Layer 2 of a small transformer language model trained on English Wikipedia (11 layers, counted from 0, width 64).
A neuron adds its activation times its output weights to the MLP's output. To switch it off is to set its activation to zero at one token and run the rest of the model.

Output weights of the MLP neurons that the questions are about. A number n stands for n times 0.0077.
n20: 8 -14 20 7 15 57 2 36 8 26 -9 20 28 10 -44 4 40 -32 -2 20 16 17 -48 -15 34 -5 25 21 12 -3 -43 -38 3 -20 -43 26 -20 -10 27 4 -18 36 0 -28 -16 -26 -24 3 -6 4 -8 -31 -3 23 -7 12 12 -11 8 20 38 -32 16 29
n36: 35 -22 -30 -57 -10 9 -1 26 2 1 -7 -34 48 -12 35 -9 30 18 5 0 -38 -52 23 -6 -3 -14 16 17 3 4 -18 6 8 21 -5 -11 -16 28 28 -7 -11 -15 -5 7 10 1 -18 -18 6 18 -30 -32 25 12 -11 -29 20 -8 -1 -3 15 3 -5 -7
n65: 22 8 13 -50 -38 -4 21 -6 40 -11 34 4 -15 10 -43 -23 32 21 -13 27 3 13 19 -31 1 8 -57 39 17 22 10 12 28 -36 -33 4 26 13 25 -1 -16 -45 -9 -3 -13 -7 -33 0 0 10 5 -3 49 9 -51 18 -3 24 34 -9 -10 -15 -7 -26
n73: 20 10 9 -9 12 -29 -4 -58 0 -5 -37 -15 11 26 -25 34 8 54 25 -25 34 10 -24 13 18 -17 -44 24 9 -4 16 -5 -28 -29 -51 -20 -3 -2 -12 25 10 1 46 16 21 -2 19 -11 -52 12 -52 24 -33 17 -5 -12 0 -5 -16 -10 -3 -12 -8 19
n79: 14 14 -4 -20 -6 24 -1 41 8 8 -18 -14 28 0 -14 -28 25 -11 10 6 4 -29 -38 -32 -7 1 -1 20 14 -26 19 -14 5 8 -59 -9 -6 -15 -54 -14 4 0 35 31 -16 30 -15 -9 42 2 -17 33 22 30 17 21 4 12 -27 -20 10 30 6 12
n85: 5 12 -10 7 1 37 3 -82 -12 3 27 -1 -1 4 16 -27 -4 17 32 0 -19 -9 -9 21 -17 37 -22 -6 -19 23 7 46 4 19 -20 -25 -9 4 28 -7 -41 26 10 8 53 -20 0 10 45 7 -19 -43 -15 -27 21 16 -12 -22 22 25 12 8 -9 9
n103: 10 3 6 5 -17 -27 14 2 -22 -12 28 -5 33 29 49 -32 48 40 10 7 2 17 -30 19 -31 2 9 -33 -6 6 -2 -66 -22 -4 -19 9 -4 -20 -25 20 -15 34 6 25 -8 -7 14 -11 19 -31 8 31 -62 -15 24 -22 -28 -25 9 -10 -11 7 -2 -9
n165: 7 -12 -33 12 -26 -10 7 24 -8 42 -25 -32 -31 -7 -13 1 -27 6 -16 -21 7 0 69 -4 -19 -22 2 -44 36 -25 7 41 2 6 22 1 -20 70 -52 -23 12 8 1 -11 -10 9 -28 30 19 44 -22 -7 40 3 8 17 14 15 15 37 27 35 -26 11
n166: 15 -36 8 -7 20 -4 -3 -26 -1 4 35 -22 37 18 9 -27 -10 -7 27 2 8 -8 -13 23 -18 46 -3 -15 3 -16 26 -9 6 -13 -24 4 43 17 -27 -13 23 7 -6 -13 -2 -17 -10 3 -13 -8 2 -8 -12 73 -28 25 12 50 -9 -8 2 2 -15 -26
n185: 3 32 -24 18 6 5 14 -46 -9 -48 38 34 -5 2 18 -31 -15 -17 -7 6 -2 -5 25 21 9 16 -21 -10 14 41 9 32 -32 31 -5 3 -9 -10 23 -42 -3 -2 -16 18 -20 23 15 -2 -4 -3 -14 23 18 25 6 12 20 -67 4 25 2 9 -9 -36
n192: 20 -6 12 25 12 20 -16 24 -8 -13 -60 9 43 -20 -4 15 9 8 22 16 12 10 2 -8 14 15 -18 -26 59 20 -8 19 -19 -55 -28 -28 9 37 5 -3 18 -9 95 -16 8 0 43 19 -35 22 -53 5 -2 20 29 15 5 -4 -48 10 40 -6 47 -10
n200: -16 -25 -21 8 -18 -16 -1 12 0 10 6 -20 47 12 -4 -43 -21 2 -14 8 -1 -26 -22 -15 13 15 9 28 9 2 10 -8 -44 -22 20 -26 25 34 13 -90 0 0 11 -5 4 8 26 11 17 -10 17 -33 -7 -5 37 -7 -13 -19 -30 -3 8 -33 -40 -4
n201: -4 21 -19 12 2 11 -27 -10 -29 33 -13 3 6 -69 40 -47 21 -51 -20 -5 -2 2 18 -11 -20 -6 24 7 9 60 -14 48 -3 16 6 3 0 9 -3 -3 -20 -19 -6 -31 10 -18 26 -14 -3 -67 33 -13 6 5 21 0 -9 9 -9 -10 -17 -2 -24 -14
n232: 6 6 83 -13 24 -36 -26 -3 -11 -27 -4 23 -63 31 42 19 32 -8 -7 13 -28 -30 20 -12 -13 28 -11 -16 13 5 14 -18 25 41 23 -4 12 -15 -11 -14 -28 28 -2 -27 -1 2 -15 -35 6 -26 -41 -2 10 -8 -29 23 9 22 -27 -3 -6 25 7 -12
n239: 6 -12 -23 -3 -46 -8 -6 16 9 -15 -24 49 2 -22 0 -15 -21 -16 11 -15 10 -34 -23 -37 0 8 9 5 -52 17 -17 24 4 36 -1 -6 -21 -31 -19 0 8 -7 26 -6 2 44 8 13 15 -29 -8 5 18 15 -14 -19 19 11 -43 2 18 -6 15 -56
n254: -35 15 -6 43 -23 -14 35 -14 12 1 22 -27 -38 63 -10 12 -59 -7 15 1 10 32 -5 -13 1 2 21 41 -4 35 33 -14 9 11 10 -4 -4 -14 17 -1 33 -26 30 -2 -17 -3 29 -29 8 0 39 67 -38 -11 24 -13 38 12 -31 34 39 20 -9 -25

Each question names a token from some text and the token that comes next. It shows the activations a of the neurons there, in the order above. A number n stands for n times 0.051.

Then comes g, the gradient of the next token's log-probability with respect to the MLP's output, scaled to length 1. A neuron's effect is roughly proportional to its activation times (output weights . g). A number n stands for n times 0.0049.

" July", then " 19"
a: 6 13 1 -5 -1 1 -25 0 9 0 7 3 0 -4 0 3
g: 1 15 -22 -9 62 -24 -27 -23 29 -11 27 2 30 -20 -22 -32 4 10 11 11 -32 -10 17 28 -34 -38 3 16 -3 7 -12 -22 24 -2 22 -28 -29 4 7 5 -32 -6 -11 -4 -20 -13 -24 35 -27 40 -31 -3 17 -60 27 -24 6 -46 74 32 3 -15 27 3
Switching off which neuron hurts the next token most? n36

"en", then "ness"
a: 6 3 2 -11 -17 0 0 -16 1 1 1 2 -3 -9 8 2
g: -1 -55 -5 -4 -36 8 1 -20 -25 -40 11 -8 -61 11 -57 11 -24 -12 32 12 34 15 2 49 27 7 -30 16 30 -2 -36 22 20 13 2 22 4 14 -6 7 31 -7 -14 10 -2 -18 15 -14 -23 -15 40 -32 18 1 21 -33 -9 35 -47 11 14 -7 62 -24
Switching off which neuron hurts the next token most? n79

".", then "."
a: -9 -1 -95 -10 -2 0 -2 -4 1 16 2 -1 1 1 0 1
g: 19 34 -18 49 12 10 -24 -20 6 1 30 13 29 -40 27 -36 13 5 39 62 10 -30 10 -10 14 13 0 -18 -2 22 -8 44 10 -20 23 -8 -1 37 42 16 -26 -33 -14 5 -12 -26 -56 -41 14 13 -18 24 -30 14 -16 -1 4 -15 -13 -22 -59 12 -10 -37
Switching off which neuron hurts the next token most? n185

" to", then " "
a: 0 -2 -32 -1 -4 0 2 1 5 -7 8 1 -5 9 -1 -5
g: 2 -2 13 14 20 22 -27 26 -21 -6 -3 34 22 23 -13 47 20 -9 1 11 31 3 2 -6 -12 4 34 11 35 -3 34 21 -7 -42 60 -67 -22 -17 -26 -23 -9 -45 34 -33 8 -12 -7 -25 -18 -31 26 -23 -37 -22 -41 52 -9 -20 -18 -22 11 -17 -11 -20
Which two neurons, each switched off alone, lower its probability most, in order? n192, n65

" more", then " power"
a: -6 3 -3 -3 0 3 -2 -1 0 0 1 10 10 -2 -7 -9
g: 11 4 74 -62 -32 2 -18 -22 -23 11 11 -33 55 -22 -11 12 1 -16 -24 18 -7 21 39 -14 -19 8 45 -53 -15 17 -1 -23 -14 -20 5 38 -12 -8 11 -16 25 5 -76 2 -22 -16 -13 -25 -37 15 -4 -14 -10 -14 -2 1 10 11 -21 -23 -8 23 20 1
Switching off which neuron hurts the next token most? n254

"s", then "c"
a: 3 -1 3 -4 0 -2 0 1 2 5 0 0 2 0 2 -54
g: 44 18 30 -34 -9 -5 -13 17 -23 13 -11 -6 30 15 -46 -8 4 -18 -7 28 7 26 -11 15 -20 -6 18 6 65 -12 -29 -14 -30 0 -30 -32 20 -14 5 -14 -35 34 -1 38 -23 18 2 -44 -51 -16 -8 39 23 -11 47 23 12 -2 14 -45 7 31 40 -34
Switching off which neuron hurts the next token most? n254

" the", then " a"
a: 3 40 -1 -2 -1 9 0 -6 -1 0 7 1 9 0 -12 1
g: 8 -19 -31 34 46 31 -1 -2 24 28 12 -1 25 -21 -36 17 14 -37 -23 11 -19 -38 2 39 7 34 11 -23 -9 7 9 -7 43 11 33 -2 -3 -24 -9 -13 -34 -2 -32 -28 -4 -18 25 -1 64 35 -43 -7 -11 -10 4 -38 -1 -19 50 42 -22 -8 -23 -42
Switching off which neuron hurts the next token most? n36

"com", then "mit"
a: 0 4 -2 -7 -3 -3 9 -2 1 0 0 -7 10 5 0 1
g: 18 -8 40 -59 -72 -28 8 5 4 7 -26 -41 15 16 27 14 15 -3 -7 -2 -6 31 9 20 12 14 -46 7 62 3 17 0 -33 21 13 0 -29 -39 -20 -52 4 5 -33 12 8 7 25 0 -31 -12 -27 -6 -10 -22 -23 16 21 4 -14 -48 11 -22 17 38
Which neuron, switched off, raises the next token's probability most? n73

" I", then "ra"
a: 1 -1 -1 -2 0 8 -3 -1 1 0 8 -2 -3 5 -16 -7
g: 2 0 29 -57 -8 7 5 -36 -11 23 11 -26 -5 19 10 66 22 16 -5 7 -30 0 47 31 4 -19 26 33 37 -17 19 -3 41 24 -43 43 -23 23 4 30 27 35 -14 23 18 -17 29 27 -26 48 -9 -14 13 -5 -6 20 4 19 -21 22 -24 -25 -41 -5
Switching off which neuron hurts the next token most? n239

"cent", then " qu"
a: 0 5 8 -2 -2 -3 3 -2 0 3 -4 -4 -3 -6 -1 2
g: -34 -29 -10 15 2 -5 14 17 -2 28 -5 -20 42 -25 48 -11 18 9 37 47 0 23 -15 -20 34 -18 -11 7 -3 -20 1 19 2 29 7 -8 -9 -14 -16 6 20 -15 9 -12 33 7 -16 -83 -20 16 18 40 -37 46 -17 35 15 -16 49 -34 31 2 45 -11
Which neuron, switched off, raises the next token's probability most? n65

"g", then "el"
a: 8 -28 -3 -8 -1 -1 8 -2 0 1 -3 -12 -5 -6 -4 -5
g: -11 -5 9 29 15 -31 -36 -37 -2 -11 -13 -29 -1 9 7 -42 3 15 -37 19 1 -14 -1 -4 19 -20 18 46 -1 -21 -39 -45 -25 -9 18 20 -14 -83 -21 28 25 -7 48 15 35 -2 -9 23 -19 -41 45 -26 -19 -11 -4 -26 -12 20 -9 28 8 -46 -13 9
Switching off which neuron hurts the next token most? n36

"an", then "s"
a: -7 2 36 4 -11 -14 -4 -3 -7 2 8 0 4 1 4 -25
g: 35 -1 -9 -73 -3 42 1 -16 -8 22 -30 -11 -45 27 15 -10 5 7 -27 -30 -7 1 7 19 3 5 -28 -17 -24 -18 21 58 20 29 -39 -38 27 -7 13 48 -37 3 -21 25 -47 -8 -12 -29 18 29 33 0 15 8 -33 -9 29 -2 -4 -39 -8 -18 -25 -1
Switching off which neuron hurts the next token most? n65

"van", then "g"
a: 3 2 1 6 -1 -2 30 3 -10 2 -15 -4 0 0 -1 0
g: 40 -11 6 0 7 49 13 -10 -5 -7 12 32 -2 -19 -23 -11 32 32 24 -51 17 -17 -68 38 -10 -57 -26 28 22 7 12 -14 17 17 26 39 -3 -38 -11 -12 17 4 37 -16 -14 13 -27 50 1 -20 20 0 5 -44 -12 16 3 -10 61 3 7 -9 1 16
Which two neurons, each switched off alone, lower its probability most, in order? n103, n192

" ", then "ran"
a: 4 2 0 0 0 5 7 -31 -2 29 1 -4 11 -2 2 10
g: 19 -9 12 -38 -50 12 10 28 29 16 62 -23 -15 -7 38 56 0 -26 19 2 14 -29 17 -2 -7 -20 4 40 16 15 14 -30 11 -7 -13 22 31 -12 3 -3 -31 -14 -17 -17 28 0 -69 -5 -33 -13 1 5 19 1 -16 -50 -2 37 31 37 -42 -6 -24 -10
Which neuron, switched off, raises the next token's probability most? n185

" ", then "33"
a: 2 -1 -1 -3 2 6 3 -31 -1 8 -4 -1 10 -1 0 8
g: 17 7 22 -10 -27 -33 -17 5 14 15 -28 24 10 -11 33 -40 19 22 24 34 24 -21 35 -49 -18 -73 28 -25 6 15 -5 27 -36 3 -11 24 12 -1 -1 6 1 -54 -15 17 22 -41 18 28 -8 56 41 -4 -9 13 31 7 16 -14 8 -36 -16 -27 -27 -14
Switching off which neuron hurts the next token most? n201

" ", then "equ"
a: 2 0 0 2 0 11 2 -7 0 1 -1 -1 14 0 -14 5
g: -31 44 -2 9 31 28 14 30 12 -45 -24 -4 -8 -45 -3 47 33 -18 -16 -16 34 20 6 -9 -13 33 37 -38 -3 46 -5 -19 2 -14 20 -23 19 -32 -45 -5 30 -9 -35 -22 -16 2 -36 -37 8 -9 -51 1 -1 -2 26 25 -8 -15 -53 2 22 -3 29 -2
Switching off which neuron hurts the next token most? n201

"s", then " from"
a: -4 -6 1 -2 -1 1 -1 1 2 1 7 -8 4 2 -2 -2
g: 3 -57 -21 34 -27 13 27 6 -13 -25 16 -7 -1 3 -4 -8 -14 -16 0 29 40 3 -31 4 38 45 -5 -17 20 -35 -19 35 -2 -30 -13 -4 -4 -3 3 1 9 -11 18 -24 37 14 78 5 41 5 -15 -13 -14 -1 14 -1 22 -9 23 -71 -10 -15 -63 21
Switching off which neuron hurts the next token most? n192

" 18", then "70"
a: -1 2 0 -1 1 -1 1 -3 0 3 0 -1 -5 8 4 -2
g: -3 38 10 -3 51 5 -45 -55 31 -3 -3 8 -11 0 -31 9 19 1 -22 4 -62 13 -2 29 -29 39 -30 3 30 -11 2 -23 -34 18 -15 -18 -13 13 -3 9 5 -1 3 -6 6 11 -55 27 5 -34 -23 -28 -16 -64 56 19 13 3 7 10 4 -32 5 -40
Switching off which neuron hurts the next token most? n232

"b", then "and"
a: 2 -1 2 3 1 3 -26 2 7 -3 -23 -8 -3 -34 0 -4
g: 12 -14 -31 -7 3 -5 -34 20 -26 32 1 -9 -16 4 20 27 38 31 -15 -23 -3 16 -24 18 23 0 -34 32 3 -62 9 24 -35 25 11 -20 39 0 18 -24 -29 -4 -14 -19 -41 23 -19 -35 45 14 4 28 -12 -48 0 -3 40 3 30 -40 -3 55 -38 1
Switching off which neuron hurts the next token most? n192

" first", then " w"
a: 7 -3 -5 -4 1 4 -6 2 36 -4 -3 -5 -6 -10 -1 -1
g: 23 25 -11 -20 27 -21 -61 1 28 -22 10 5 20 -14 32 -7 24 -5 4 -10 46 37 2 -26 17 -15 1 20 -3 -10 11 -52 31 3 -9 2 -33 20 10 0 -42 -2 -17 -66 -3 -4 -3 23 -79 -33 32 -1 3 11 -19 -29 1 -20 -7 -30 -38 -19 -6 -31
Switching off which neuron hurts the next token most? n166

" 19", then "08"
a: 1 1 0 -6 -4 1 8 -2 0 -2 0 1 -1 19 -1 0
g: -24 29 17 3 -28 6 -6 45 -39 7 33 14 25 -9 12 -26 -16 1 -26 6 -14 35 21 -65 1 -19 9 22 16 14 6 -6 10 14 4 -7 6 -25 6 -15 -57 27 15 5 5 -40 50 -24 6 -3 42 40 18 42 -2 -1 14 40 -31 -40 5 26 -2 57
Switching off which neuron hurts the next token most? n232

"ent", then " into"
a: 2 -1 2 -7 -3 -6 3 2 -1 1 -5 0 2 -11 -1 4
g: 21 12 -2 -33 1 41 -16 18 4 -65 -16 35 -1 12 14 7 10 -15 24 14 28 17 -9 -9 -3 28 -9 1 10 9 -13 -13 -25 -43 -27 32 -46 27 -53 -6 -17 49 3 12 -60 4 -13 44 36 -15 -12 -20 2 14 31 -13 -9 -15 23 47 -35 25 5 32
Which neuron, switched off, raises the next token's probability most? n254

"sh", then "po"
a: 10 0 -6 4 3 1 1 3 0 3 9 -8 -6 4 5 -4
g: -36 -1 -32 -34 3 -9 -36 45 20 -13 -18 -24 28 -19 -13 -53 0 0 -21 -1 -1 -43 41 6 21 -23 20 -47 -35 28 2 -28 -39 28 -17 -3 0 12 7 11 -49 10 39 0 -45 8 20 -45 6 -2 -23 30 -14 -12 -15 -3 -1 22 4 18 -2 -68 -10 1
Switching off which neuron hurts the next token most? n239

" S", then "hi"
a: 6 5 1 1 0 7 -2 28 -1 0 4 -5 1 6 -1 0
g: -38 26 26 -9 -25 30 60 -20 0 37 20 6 4 14 19 10 26 3 -5 7 -53 31 0 23 -43 16 11 -25 -6 22 7 18 -46 12 10 16 -24 15 -33 28 -9 -24 -37 -12 -19 -19 24 -16 29 1 6 6 25 30 -31 -1 -59 15 0 38 20 -24 -50 32
Which neuron, switched off, raises the next token's probability most? n192

" ", then "town"
a: 2 0 0 0 0 4 6 -24 0 13 2 -2 12 -1 -1 8
g: -4 17 28 -19 -20 -38 21 -7 31 -61 1 -19 0 42 7 -21 31 -41 3 -25 32 -53 -22 -23 15 -25 26 -1 -12 -38 -25 4 -10 15 -15 -2 12 -17 -14 5 -6 43 5 43 -17 6 4 24 -4 -8 -12 2 -7 53 25 -40 32 32 4 65 23 15 20 -15
Which neuron, switched off, raises the next token's probability most? n201

" qu", then "al"
a: -2 -1 -2 -10 -4 2 3 5 0 3 1 3 -2 -7 0 2
g: -35 -41 -23 50 -11 4 -18 13 10 -31 3 -28 4 1 -18 11 -16 -5 -25 13 21 12 28 1 -65 36 37 -8 25 21 -16 -1 -26 -27 9 -9 24 -56 8 6 23 26 41 -12 24 7 17 15 67 25 -16 -5 29 -34 -35 -2 -12 8 -23 -31 -6 -43 -13 -6
Switching off which neuron hurts the next token most? n73

" w", then "ent"
a: -1 11 -2 -3 -3 0 -1 4 9 2 2 4 9 -3 0 7
g: -1 6 -28 7 19 0 -2 -38 -18 8 -30 32 -12 14 -13 -34 -1 -44 -23 27 2 -8 6 19 -52 -6 -73 -19 30 5 -32 10 13 -26 4 -30 -12 -8 25 -23 45 -2 11 4 20 -9 -24 -7 34 -2 -5 11 -43 55 24 -25 -1 3 -44 7 -62 -27 21 3
Switching off which neuron hurts the next token most? n201

" She", then " said"
a: 0 4 4 23 0 -15 10 -1 12 -5 6 1 -1 1 0 0
g: -9 43 -2 15 -37 8 -7 19 8 -16 23 8 0 8 -12 -25 -41 40 59 28 0 7 12 -9 -23 -41 -6 -18 -5 16 89 -15 -9 -28 26 -25 11 -29 6 -30 -27 -63 -46 10 30 -2 -5 9 8 -3 -28 29 -3 -12 -36 13 1 -21 23 18 8 5 20 12
Which neuron, switched off, raises the next token's probability most? n85

" ", then "par"
a: 3 -1 -1 2 0 7 2 -12 -1 4 -2 0 15 0 -1 5
g: 0 -38 49 -5 -9 9 -20 3 17 -13 -48 5 -3 -12 -1 -34 31 -35 -23 15 4 8 -34 -22 9 -53 5 15 -12 -23 -35 15 -94 8 19 -1 19 -7 -31 -19 24 57 0 34 2 19 -27 -14 8 3 1 10 -26 19 11 27 20 9 -41 22 12 -28 -3 -12
Which neuron, switched off, raises the next token's probability most? n85

"ri", then "es"
a: 1 1 -5 -13 -7 -2 10 5 -7 -1 2 -2 -3 1 1 0
g: -20 52 -20 51 -19 11 -41 -25 9 -41 29 -8 5 15 -4 0 -69 14 -21 -11 10 -49 -9 41 -20 -2 -8 -9 9 -45 -24 38 20 -12 -8 15 7 -19 11 -28 2 26 -28 -22 16 33 -1 22 8 -4 10 -23 -37 1 -24 3 63 18 -28 0 -33 -21 7 -9
Which neuron, switched off, raises the next token's probability most? n103